Layer 7 of a small transformer language model trained on English Wikipedia (13 layers, counted from 0, width 64).
A neuron's activation on a vector x is GELU(weights . x + bias), where the dot is the dot product.

Input weights of the MLP neurons that the questions are about. A number n stands for n times 0.0079.
n9 (bias -0.064): -6 -37 52 -19 -32 60 -35 -53 10 48 30 43 7 10 -42 -12 57 0 -17 33 -1 18 3 29 -38 2 6 13 -7 -9 3 -24 -15 5 -6 24 33 -17 -14 -24 6 15 -9 -7 21 26 1 28 -71 23 38 -3 -33 -5 -12 7 2 2 -12 -37 -13 6 -38 23
n13 (bias -0.064): -42 0 16 1 15 -7 6 -8 28 63 29 -59 -19 31 -2 -14 -11 -18 -9 -23 36 17 -19 -41 38 -1 -15 -16 13 -41 13 -31 -10 71 18 4 13 33 -7 10 -22 -7 67 11 -28 4 13 21 -4 -7 -10 -4 -27 -7 42 -9 35 -31 -55 -19 -30 0 9 -39
n14 (bias -0.063): -35 -7 42 9 3 -2 27 -9 -20 -20 0 -37 28 53 -2 0 -13 18 23 -24 9 31 7 -32 18 54 -39 28 21 -16 10 -34 -20 41 -1 17 -33 -6 -15 11 -12 -62 49 13 -4 -31 11 25 -36 -30 19 -9 -9 -27 22 12 -61 10 -22 16 -37 -4 -19 30
n19 (bias -0.076): -18 -20 -5 -25 -28 0 -33 21 43 20 -9 14 10 3 -10 -43 28 -14 5 21 -6 19 -21 -3 13 -19 -11 0 -3 4 -5 -11 8 -4 6 29 14 3 -9 -4 -16 -23 9 4 26 2 22 24 -7 10 53 9 -5 -31 -20 -29 44 3 -7 -1 -28 31 13 -51
n23 (bias -0.031): -29 19 22 -3 -38 14 -9 -30 -8 -35 35 16 19 50 -24 -17 -34 31 -17 11 53 36 -4 34 42 -1 0 -14 0 -14 1 -15 -50 3 28 -20 7 -6 6 -26 -7 -28 27 0 10 -26 1 49 8 -16 -1 -36 -14 -16 9 -2 -7 -6 21 -25 -1 20 1 2
n24 (bias -0.044): -26 -4 -13 21 7 17 31 41 16 2 -56 29 9 -5 19 -9 -22 7 10 -18 -33 26 6 -15 51 14 58 -8 -6 25 -40 0 -25 21 -2 11 13 -50 6 -9 -71 -24 -14 2 -21 4 28 3 -50 11 -12 16 -6 14 6 -35 -56 2 -12 -36 17 -8 -11 0
n39 (bias -0.063): -67 6 33 25 -1 14 12 11 45 15 -31 0 -8 63 -29 34 -17 12 24 19 -18 40 5 16 -21 37 54 -27 18 5 1 7 -53 26 -19 6 30 -37 38 5 24 -25 -18 -15 -27 2 24 -17 -34 4 -41 -16 -14 8 35 -7 -27 37 -39 -39 -19 6 -24 11
n61 (bias -0.051): -45 -15 -10 8 -24 -39 -13 10 2 45 -2 33 -6 30 9 18 46 3 -1 50 36 -51 11 15 30 -5 2 -32 -22 -43 -11 -22 18 -17 7 -21 16 -7 4 -18 -15 -35 20 -17 42 2 -4 64 11 18 -6 4 -39 -27 29 23 18 64 -14 -6 9 59 28 -23
n65 (bias -0.062): 39 -13 68 12 6 40 21 14 39 0 -15 13 16 -7 -28 -1 26 60 -8 0 -38 31 29 -47 -32 -7 -30 -27 -6 3 -5 -44 -32 -19 5 18 14 -38 -62 -34 -32 -9 -8 10 26 30 29 3 -13 -36 20 3 16 0 -4 -23 9 -11 -20 -10 -22 -14 -40 24
n73 (bias -0.035): -9 -20 17 13 -33 35 -3 -21 27 -1 -33 7 19 -6 -5 -31 -3 -12 12 -1 -23 42 12 29 7 -18 -1 9 19 21 20 4 -62 22 -3 7 19 -9 -40 -28 -18 -25 -35 17 32 1 5 15 -57 -6 20 9 39 12 0 -38 -27 16 20 -39 -42 -20 -21 37
n82 (bias -0.063): 29 -24 0 -5 -4 35 55 -32 15 -6 18 22 -23 14 -51 -29 5 54 30 31 -14 -17 18 52 17 23 5 2 -33 0 -5 12 -41 3 -20 -3 20 11 -34 -22 20 -15 -8 -8 1 33 34 -5 7 -17 4 -11 -21 -11 -5 -44 -61 29 -2 -24 8 -32 -1 -3
n101 (bias -0.057): 26 -31 84 -13 -11 20 4 -10 -15 58 11 5 11 4 5 -11 -5 14 40 25 18 4 -8 -32 -45 -40 -8 -31 -25 -20 -3 -20 -12 17 -9 -1 23 -2 -60 16 3 -18 -19 -8 11 34 -14 64 -31 5 31 5 7 -12 28 -19 5 -9 -30 -17 -16 2 4 9
n109 (bias -0.070): 1 2 41 -14 -32 15 -45 -17 -6 44 29 -34 -1 13 36 2 3 -11 42 -14 58 18 -35 -17 -13 41 5 -26 8 -1 28 16 20 -21 14 13 19 -61 4 -17 -36 -11 41 -23 5 20 12 4 -25 11 12 -9 -9 -31 -22 -47 -24 39 2 13 -53 3 -37 40
n115 (bias -0.043): -6 19 29 7 -16 -9 26 14 -10 3 -38 -26 -18 13 44 -19 -12 -55 19 14 -20 -3 -9 -21 -24 -35 12 -30 31 20 -55 -18 12 8 -4 14 20 -28 0 -12 -32 39 23 7 -38 -3 12 22 -19 60 41 52 6 -45 -50 -3 26 26 -4 -47 -6 26 -62 -23
n122 (bias -0.057): 14 -16 12 -27 2 35 3 -91 4 -19 -29 22 30 8 -28 5 5 -22 13 -15 12 68 16 -1 -10 35 -30 28 -57 -41 12 -18 -17 -25 -38 -10 12 -28 4 -19 43 10 -30 -29 -1 -40 8 10 -36 -16 12 39 -13 -7 52 -35 26 -19 -36 19 12 36 -43 18
n125 (bias -0.071): -16 -50 4 29 4 -30 7 -31 28 58 -11 -38 -39 4 -20 -32 45 29 -2 31 48 8 18 -12 -15 9 23 20 -28 -10 -2 -34 4 -43 -23 -45 -25 -29 -16 28 11 -51 67 -33 17 36 9 25 -17 -10 13 9 -3 12 55 -22 -8 33 -36 -11 7 -5 13 11
n132 (bias -0.038): 9 -11 22 -2 10 31 23 -17 50 -6 22 -9 -23 -32 21 3 20 81 0 -5 3 -19 1 -23 31 -22 43 -57 -2 -9 -30 -36 9 0 11 6 47 -47 5 -4 -30 -18 40 -22 -2 55 35 -23 -53 -6 33 -4 -22 18 -33 -13 10 5 13 -64 -2 -3 19 -14
n140 (bias 0.005): -13 -14 3 -42 -43 -18 26 -1 -13 1 -15 13 37 47 15 4 48 34 -22 5 24 -3 37 2 -4 -2 5 -49 -19 -14 4 -9 10 10 -12 13 27 -50 17 -6 -8 -6 2 16 -27 -40 -2 19 -10 8 5 -19 -11 1 -3 -15 -13 -14 -1 17 2 32 5 -10
n155 (bias -0.066): -59 -24 -2 -3 -31 -69 -8 9 -10 34 -19 -33 15 6 3 -4 -22 32 57 1 55 -13 -13 -20 -51 16 6 -20 -44 -22 3 -12 27 12 4 -13 10 -16 16 26 8 -35 22 -21 1 -32 18 3 -27 -9 4 20 -11 19 33 10 -1 36 -59 11 -11 17 0 29
n170 (bias -0.051): 32 -33 1 -6 23 46 19 -12 23 14 46 -21 -87 -13 16 -14 16 21 23 -16 9 10 -36 -13 43 -3 26 -41 -38 -3 -15 -4 19 7 6 -7 46 -8 -2 -10 -29 -32 34 -70 21 22 38 -2 -25 -10 17 -9 -39 39 -25 1 6 14 -20 -12 2 -23 3 -41
n181 (bias -0.045): -42 -54 -15 4 22 -6 -4 19 19 56 -37 -8 16 -27 -6 -16 -22 -32 9 -28 24 48 -48 -4 -28 24 44 7 -46 -4 -8 -35 -41 4 -60 32 -36 6 -56 8 -9 -16 -14 -26 7 -3 45 85 7 41 1 45 2 -16 18 38 -13 -51 -5 -8 23 39 -41 -21
n183 (bias -0.039): -17 7 -5 21 -16 -6 -10 20 14 22 -4 36 -20 10 -13 -30 -9 -9 51 -7 -3 -6 -27 -15 1 4 6 -12 -29 25 27 2 12 43 8 6 26 4 -68 25 7 -28 17 18 -49 -29 8 8 -11 46 2 -5 -9 -7 12 -27 -14 13 5 -47 0 -4 -64 42
n184 (bias -0.083): -12 7 43 -28 -28 -19 1 -62 18 17 -2 20 21 4 29 1 32 2 -14 9 36 -19 27 -23 -49 2 -8 -11 -22 16 -3 1 27 -10 -34 -2 -17 -25 -57 -86 -27 32 -13 5 40 -10 27 26 -17 19 0 3 18 -5 30 20 -56 -21 22 30 -31 17 -13 66
n190 (bias -0.076): -66 7 15 -11 -43 -13 11 26 23 -34 -44 40 52 41 2 2 26 11 -5 5 -25 1 -28 49 19 -41 -7 22 1 -12 32 -4 3 4 -3 -3 -37 -17 -24 -21 -17 -11 -7 43 -11 -25 9 40 -14 -19 29 33 -1 -27 -5 -6 5 13 21 -9 -15 19 -50 37
n215 (bias -0.044): -57 30 21 -24 24 -13 33 6 -31 44 -19 57 16 -9 -34 -3 -6 17 -15 -2 26 -3 48 -1 18 -9 -51 11 7 -38 -24 -3 0 -3 20 -34 6 -4 -28 16 -26 -3 14 44 39 44 20 -14 -27 -6 -19 9 -31 -15 37 -9 23 21 6 -15 -32 55 -17 -5
n224 (bias -0.073): 0 -9 -7 -10 -24 55 -27 -16 30 -33 40 2 -15 -23 27 -30 -5 -5 7 -14 -37 65 -74 24 12 -33 -11 -23 -10 15 21 5 -33 45 4 31 44 -16 -16 -48 -7 -19 -18 21 -12 -18 4 24 -30 13 38 14 -11 -5 -30 -8 23 -14 18 -24 19 9 -35 -25
n233 (bias -0.018): 6 30 25 -3 -7 -23 -19 -18 -28 65 11 -36 13 43 8 -2 -27 30 4 31 8 -7 3 -13 -8 46 -35 -35 5 30 0 19 -18 3 24 9 1 -40 -50 -22 29 6 30 -1 -51 2 4 29 -3 22 2 -35 13 -18 45 14 -35 -2 4 23 23 -11 35 3
n236 (bias -0.089): -41 -3 20 -36 -28 -35 -11 -43 29 -13 20 -13 -27 30 -1 -14 16 8 -32 37 48 3 22 36 -27 49 31 -9 -18 -34 -12 -59 -28 25 -10 19 -2 -43 17 -38 58 -15 -31 50 4 30 17 7 -49 10 -46 45 -53 -7 -15 -28 9 94 10 7 6 19 -47 -9
n244 (bias -0.020): 36 -6 30 0 12 -33 -33 -1 -14 0 -21 -40 18 10 20 1 -4 -13 11 -3 -44 1 35 -24 15 12 -13 -30 -6 -41 2 -30 22 34 49 -16 12 -9 4 0 0 9 -23 -15 -16 -15 5 -5 -6 37 -26 47 -10 -19 -4 -7 28 54 -16 9 -24 16 -37 -24
n249 (bias -0.035): -8 6 49 -46 -38 13 47 -35 26 3 -20 -65 15 14 37 -14 1 3 -30 11 -13 -3 -24 16 -34 -1 35 -16 -37 23 7 12 18 5 -14 -10 10 -74 2 -56 7 31 40 34 3 -29 -6 17 -16 -9 53 25 -5 -28 2 22 -20 -14 -35 56 -43 34 13 52
n253 (bias -0.014): -41 -3 21 -4 -33 -16 32 -33 40 41 -23 -23 19 -18 24 9 -6 44 29 1 42 -20 39 14 -26 25 15 42 -49 -41 8 -22 -21 4 2 -3 22 7 -25 -10 9 4 -3 -14 -37 13 34 -3 -55 13 -16 0 37 2 -11 -28 -27 51 -18 -1 22 -12 -24 22
n255 (bias -0.047): -21 3 -18 5 17 5 -26 17 27 -43 5 40 30 46 13 19 29 13 -13 -17 -18 -21 -51 -14 14 2 50 -18 -7 -72 -34 -10 44 32 6 11 6 12 -3 -39 -49 30 28 -11 -3 -20 0 5 -3 23 -25 6 -11 3 -3 20 -13 10 -32 18 -23 -8 -14 5

Each question shows a token from some text and the vector x that enters the MLP there. A number n stands for n times 0.065.

" season": -15 11 -16 -14 -6 -5 -3 15 13 -9 -4 4 7 -13 5 -3 1 -2 -1 17 -1 -8 21 -5 -8 -2 3 13 14 7 18 -7 -8 -13 25 17 -3 2 1 -11 -6 7 6 -2 -11 11 -76 14 -13 -2 0 -29 28 5 16 12 -18 -20 0 6 -6 0 14 16
Which three neurons fire most, strongest first? n233, n184, n73

" win": -29 16 -29 -16 -4 -2 6 -15 8 -9 -9 6 3 -13 -4 9 20 -9 10 3 -9 4 7 3 -14 -3 -9 0 5 25 15 -11 -2 -3 23 14 -22 14 -13 -8 -3 13 -3 5 -10 14 -70 23 1 -4 -1 -26 31 11 17 4 -15 -2 -6 16 1 6 8 9
Which three neurons fire most, strongest first? n184, n233, n190

" TC": -1 14 -21 -25 4 -3 6 26 5 3 -10 15 13 -22 -7 -2 -1 8 -25 18 -22 -16 25 5 9 13 -10 -4 10 -6 -7 -20 -8 -20 18 11 8 23 -15 15 -3 -2 9 1 1 13 -47 -20 -1 -9 -6 -44 22 10 10 7 14 8 5 16 3 -13 9 13
Which neuron lights up most? n215

" ": -7 14 -22 -28 -13 -9 13 4 11 -6 4 -10 0 -10 7 10 5 2 -1 20 -12 -5 8 -23 0 16 -2 -4 8 21 25 -11 -7 -20 14 -15 8 29 -4 16 15 9 -4 -10 1 -2 -53 0 0 -10 -4 -5 32 36 9 6 4 -4 -3 -10 -3 -18 6 18
Which neuron lights up most? n233

" a": -5 0 -6 -11 -6 -2 1 -8 2 5 -11 6 4 -6 11 -4 -2 -6 -6 14 -1 17 5 -4 -9 -6 9 2 7 8 -12 -8 -7 -4 10 12 -9 19 -1 25 -2 -2 -12 -19 -1 5 -86 5 8 17 -2 -19 24 25 15 24 -24 5 -12 -7 5 1 15 6
Which three neurons fire most, strongest first? n101, n233, n125

" chance": -28 7 -5 -27 -17 12 10 2 3 -10 3 5 -4 5 15 -3 5 -3 -12 20 -4 -2 26 16 -14 0 6 3 18 10 13 -4 -10 4 24 13 -20 14 20 -1 -1 1 -21 16 -8 -2 -71 0 9 1 -6 -25 18 -4 7 -1 -13 -9 4 -4 12 3 -5 0
The most active neuron and its activation: n140, at about 1.7

".\n\n": -2 7 -9 -15 10 -8 -6 22 10 -21 -17 1 -8 7 5 0 -5 3 -12 28 0 1 16 28 6 7 3 -10 9 2 27 -9 -21 -17 15 5 -16 19 -7 14 -13 1 -17 -5 5 7 -62 3 -23 -18 -8 -13 21 5 5 37 -27 -3 -4 -4 17 14 15 -4
The two highest activations, in order: n23, n61

" getting": -32 8 -25 -18 -7 23 6 -15 10 -11 0 -4 4 -5 -1 5 3 -17 0 11 2 13 -1 7 -23 17 -5 0 14 14 6 -8 -9 0 16 13 -11 26 1 7 -2 5 -4 -8 -3 5 -81 -7 20 7 -4 -20 15 0 17 11 7 0 -4 -15 9 11 8 5
Which neuron lights up most? n23

" he": -28 22 -23 -17 -11 -3 15 16 11 -4 4 4 -2 -1 9 1 -10 -7 -1 17 -5 7 -4 4 17 22 8 0 5 11 -10 -7 -11 -16 5 17 3 17 27 13 -4 3 -5 -6 -6 12 -65 -15 -6 3 -13 -14 22 1 -2 30 -14 -14 -8 -23 -6 -13 39 3
Which three neurons fire most, strongest first? n39, n24, n23

" You": -24 4 -6 -14 9 1 24 8 9 26 -19 2 -2 -11 -12 -16 15 -6 8 5 -17 -12 15 -7 2 21 21 -1 20 12 -12 2 2 -21 7 20 0 16 5 10 -14 0 -3 -5 -13 -1 -60 -31 -17 12 -7 -25 38 2 9 19 -12 -13 -9 2 13 -8 19 0
Which three neurons fire most, strongest first? n24, n39, n233

"at": 11 5 -18 -27 -5 14 1 -19 7 -5 15 -6 -4 -5 6 -5 17 -3 14 5 3 12 -1 -3 8 13 -8 4 7 11 22 -1 14 -32 13 10 -11 28 -2 5 -5 5 15 -14 -2 4 -52 -25 -17 1 10 -52 18 9 -3 13 -3 14 -9 14 1 -14 1 13
Which three neurons fire most, strongest first? n109, n170, n233

" on": -7 2 -16 -17 9 -12 9 -9 2 -8 -14 8 -5 -10 -11 -3 15 -3 14 5 4 4 14 -1 -27 11 0 5 9 5 4 -7 8 -12 11 18 -5 21 -6 -6 9 9 -6 11 -20 -4 -83 7 -4 -1 -6 -2 43 2 6 9 6 17 -10 20 7 7 -10 -16
Which three neurons fire most, strongest first? n253, n122, n236

" after": -13 -9 -17 -21 6 0 2 -2 10 -13 -1 -3 -2 0 6 -3 13 -2 -9 15 12 -10 23 4 -17 25 2 1 1 -5 10 -16 -3 -8 13 18 -23 16 -3 4 1 16 -7 6 1 5 -80 0 -11 -14 -6 -9 16 6 11 28 7 -2 -6 1 9 18 9 -13
The two highest activations, in order: n236, n61

" working": -41 4 -32 -24 -18 22 3 -6 9 1 -1 -17 11 -4 19 5 2 -19 -1 18 -3 11 -12 15 -3 -1 -19 -14 17 27 -4 -13 -6 -10 20 13 -9 28 6 7 -2 15 -2 -1 -5 1 -56 17 8 2 6 -17 47 7 8 -13 2 -6 1 1 -7 3 5 4
Which neuron lights up most? n73

",": -12 4 -23 -14 4 -14 5 8 10 -8 28 -15 -24 -7 11 -9 9 -4 0 19 -2 0 -2 8 16 -1 -7 -10 -1 6 13 -4 -3 -8 4 11 9 46 -9 17 3 -6 -5 -1 6 5 -82 -18 7 -6 0 -3 9 8 -3 5 15 -13 -3 0 -1 9 18 -3
The most active neuron and its activation: n13, at about 1.1

" Dakota": 10 12 -4 -22 14 -2 16 19 0 -12 3 -1 7 -12 17 -6 -8 -15 -12 27 -8 -13 12 -7 4 9 -2 -13 26 4 -5 -17 2 -17 23 9 15 27 -11 18 -17 7 5 -1 -9 2 -70 -11 2 0 -7 -27 27 -4 0 -8 14 9 -2 -5 2 1 6 5
The two highest activations, in order: n115, n244

"Tube": -23 5 -16 -18 1 2 -2 9 14 1 -10 1 6 -18 -7 -9 21 -3 4 10 -9 -9 14 2 2 -12 5 -6 33 15 -5 -12 6 -28 18 12 5 20 -10 5 -14 -13 1 17 5 2 -62 -4 1 11 9 -38 33 3 -1 13 8 -1 -20 17 3 -1 17 -7
The most active neuron and its activation: n19, at about 1.7

"ing": -15 4 -26 -25 2 7 -5 -4 12 1 -2 9 9 -9 -6 -4 14 -4 3 17 -8 -5 -3 6 -5 1 -10 -4 14 13 10 -3 10 -11 17 13 -3 23 -18 -4 10 6 -11 9 -2 -4 -72 7 14 6 5 -44 19 0 -2 10 11 15 -11 10 13 9 4 -11
Which neuron lights up most? n61

" did": -32 18 -27 -24 -8 8 21 -3 1 14 -2 -5 2 -7 5 1 17 -19 5 20 -11 6 -4 11 -24 31 -6 2 15 15 13 -8 -8 2 13 15 -19 24 5 -1 -3 6 -22 -3 -11 -8 -59 -18 14 9 -13 -8 5 1 6 10 18 -13 11 -10 23 17 -15 -17
Which neuron lights up most? n181

" By": 7 8 -12 -34 9 15 0 -18 15 -12 0 7 -5 -12 -17 -3 24 2 5 34 -10 14 7 -5 -7 25 -1 1 7 2 4 -19 2 -24 12 9 5 25 12 2 36 -11 -3 -1 -9 6 -54 -19 -4 0 7 -25 11 11 -6 20 19 3 -11 -6 0 0 -9 -17
The most active neuron and its activation: n9, at about 2.3

" \"": -30 -6 2 -14 7 -2 -2 6 4 8 -25 14 -3 -13 0 -15 27 -10 -8 14 -26 18 12 7 15 22 13 -4 2 14 33 -5 -9 -19 9 8 -9 25 9 26 5 -12 -24 -3 8 6 -67 4 -12 -5 3 -16 15 6 11 9 -8 -9 -6 3 3 -18 13 -2
Which neuron lights up most? n73

" reached": -19 14 -13 -16 7 6 -4 -23 7 -8 -8 10 14 -8 -8 10 26 -5 -4 15 5 5 11 1 -35 4 -16 -14 13 22 8 -20 4 1 11 12 -6 18 -18 -12 -9 4 -17 -1 7 -4 -71 7 2 -12 -8 -14 43 15 7 8 2 2 5 21 14 8 -1 -8
The most active neuron and its activation: n184, at about 3

"re": 7 10 -23 -18 2 18 5 -3 25 11 13 -7 -11 -24 -1 -5 7 -3 23 7 -15 4 -19 -2 16 5 1 -3 6 12 1 -8 17 -24 18 8 -12 36 -11 11 -10 13 9 0 -14 5 -39 -28 -6 12 -5 -53 8 7 -2 25 8 1 -4 -18 11 -12 14 -3
Which neuron lights up most? n170

"au": 1 8 -24 -17 10 4 5 2 25 10 14 -11 -8 -11 -6 4 -1 20 7 8 -6 -1 5 -6 -5 25 -1 -4 -5 4 4 -2 0 -24 20 13 10 27 -14 13 2 6 19 -20 -7 12 -42 -27 -2 2 -1 -57 21 0 -3 19 15 6 -23 -6 -1 -11 16 -11
Which three neurons fire most, strongest first? n170, n233, n132

" Australian": 17 4 -18 -20 7 3 14 6 4 1 -4 -1 9 -6 17 -10 9 -3 5 11 -24 6 7 -3 6 -2 -3 -17 17 12 -7 -10 -2 -28 18 14 14 25 -5 15 -23 6 7 -19 -4 0 -73 -2 -3 -1 1 -12 36 10 3 -5 -7 -5 -26 6 1 5 23 2
Which neuron lights up most? n101

"izing": -16 10 -17 -30 -6 19 -1 -12 13 -2 -3 -2 -1 8 6 -2 17 -6 -7 20 -3 14 8 17 -17 12 -8 -4 18 3 12 -14 -6 -9 18 12 -13 25 -5 2 -1 2 -7 8 -2 1 -74 -5 7 -4 6 -30 20 -2 -3 7 -1 11 -4 -4 12 3 4 9
The most active neuron and its activation: n9, at about 1.3

" Jason": -14 4 -17 -20 16 8 14 2 14 -5 -6 -5 -11 1 17 -2 1 -6 2 10 -10 2 -5 -5 11 20 -4 -31 0 11 8 -5 3 -16 17 4 8 20 8 12 -7 16 1 7 -14 26 -66 -29 10 -10 -2 -31 15 2 1 -3 7 -1 -12 -9 1 10 29 6
Which neuron lights up most? n132

" of": 14 -6 -8 -14 7 -4 10 -5 8 -14 -6 -1 -11 -5 2 -1 7 -16 -8 16 -4 2 6 3 -6 29 -18 -3 6 5 14 -13 -11 -20 9 12 2 15 0 -1 12 6 0 -12 -1 -4 -92 7 13 -6 10 -4 6 1 10 5 -3 10 -6 14 16 12 10 8
Which neuron lights up most? n122

" most": -19 8 -18 -20 -15 -4 19 -11 -7 6 -9 -10 28 -7 8 -7 9 3 -12 11 1 15 11 12 18 9 0 12 6 15 -6 -9 -23 -16 -2 11 -16 28 15 19 -2 17 -6 -23 -1 -4 -71 -9 3 2 -12 -15 18 6 18 4 24 -20 -6 9 8 -1 14 9
Which neuron lights up most? n122

" adj": -45 0 -20 -15 -12 6 23 7 2 -7 3 4 4 -5 22 6 14 2 -10 2 -9 -5 -17 2 -17 4 -15 -12 2 1 -7 -19 -20 -2 8 14 -39 28 6 31 -21 7 3 1 -6 8 -32 -24 43 19 -11 -13 48 18 14 5 -21 -1 -7 1 16 10 -1 4
Which neuron lights up most? n181

" with": -8 -1 -25 -19 -1 -4 14 -11 -1 -14 -3 -6 -6 -4 -7 -3 -2 -13 -8 10 9 6 8 2 -12 15 -2 5 -1 4 11 -12 -3 -3 8 12 5 16 -2 11 7 5 -6 10 2 5 -93 3 19 -7 9 -7 15 6 3 14 7 10 -16 17 18 14 6 -7
Which neuron lights up most? n122

" it": -39 13 -11 -18 -10 -1 18 5 5 -2 -8 -15 0 -9 -2 -11 2 -26 -10 16 -4 -13 -3 3 -3 -1 14 -4 9 23 6 1 -5 -1 17 19 5 30 11 8 -7 6 10 -2 -1 6 -68 0 2 5 6 -22 27 10 10 25 -8 -13 -18 -2 -10 -11 23 10
Which three neurons fire most, strongest first? n249, n13, n233

"ric": -2 0 -5 -15 -18 24 -8 -12 -2 9 4 5 4 5 14 4 11 -35 -6 1 -3 12 -20 -8 9 11 -23 1 19 1 29 -3 -2 -28 8 6 -4 21 -7 16 -16 5 4 -4 5 3 -62 -17 10 9 11 -38 32 -2 4 -4 -5 11 -2 18 12 -1 11 23
The most active neuron and its activation: n109, at about 2.2

" Right": 11 5 -8 -29 7 11 19 -4 11 -1 9 14 -12 -28 -3 -2 33 13 0 7 -29 0 -9 -6 10 6 1 -18 18 10 16 -4 8 -13 19 14 -21 8 2 11 -2 2 4 -12 -11 -8 -56 -13 8 2 7 -33 23 1 7 -6 12 -8 -10 -4 21 1 4 -10
Which three neurons fire most, strongest first? n132, n170, n224

" the": 25 2 -11 -22 0 1 3 -7 -6 1 -11 0 9 -26 14 -10 12 -14 -16 13 -10 -3 10 -6 9 7 19 -4 7 14 -1 -14 9 -15 14 12 4 22 6 20 15 5 -5 -15 -1 3 -85 5 -10 6 -14 7 21 6 7 3 -1 11 -9 2 3 -12 -1 12
Which neuron lights up most? n244

" and": 1 12 -30 -25 1 -10 11 -1 23 -8 1 -1 -14 3 10 -8 -6 -12 6 27 -11 10 -6 -2 13 22 -4 3 -9 -1 1 -4 -7 -8 13 14 -2 10 3 19 1 7 -11 -12 -2 -4 -80 8 23 -7 0 -10 1 9 2 14 19 -6 -6 -5 3 5 26 -1
Which neuron lights up most? n61

" –": -5 -4 -32 -16 24 17 2 2 14 7 1 7 -17 -12 -12 -7 -10 6 20 13 -10 10 -8 -5 -3 1 -6 -1 11 8 3 -4 1 -16 9 -3 12 26 9 25 8 7 4 -16 -4 6 -83 5 12 -8 5 -4 12 5 12 -10 9 -12 4 -6 -2 2 13 -9
The most active neuron and its activation: n13, at about 0.16

" Year": -5 12 -6 -26 0 -5 8 7 11 -5 -12 -2 0 -8 -3 -17 16 10 -3 22 -17 16 12 -5 13 -5 6 -3 14 18 -3 -12 5 -33 15 7 0 29 -10 1 -24 9 8 -14 -2 6 -60 -3 -15 -7 5 -35 34 11 4 5 12 -15 -4 21 2 -6 16 20
Which neuron lights up most? n65

" Sor": 15 2 -33 -22 -8 20 9 -3 6 -11 7 10 -2 -12 12 3 17 13 12 10 -18 11 -15 -8 14 26 -9 -8 -9 13 11 0 -3 -18 9 9 5 16 14 21 4 0 1 -20 -8 14 -27 -66 5 -9 11 -45 25 19 -8 -17 7 10 -2 6 1 -5 9 -8
Which three neurons fire most, strongest first? n170, n132, n82

" New": 7 5 -17 -29 2 7 14 -6 12 4 -13 -2 15 1 11 0 24 3 -1 26 -32 27 11 -11 -2 15 -8 -18 -9 -2 3 -16 -9 -23 9 9 11 24 1 5 -8 27 -2 -21 0 9 -55 -17 3 -12 11 -11 38 12 2 4 10 -4 -20 8 -9 2 -9 14
Which three neurons fire most, strongest first? n65, n122, n249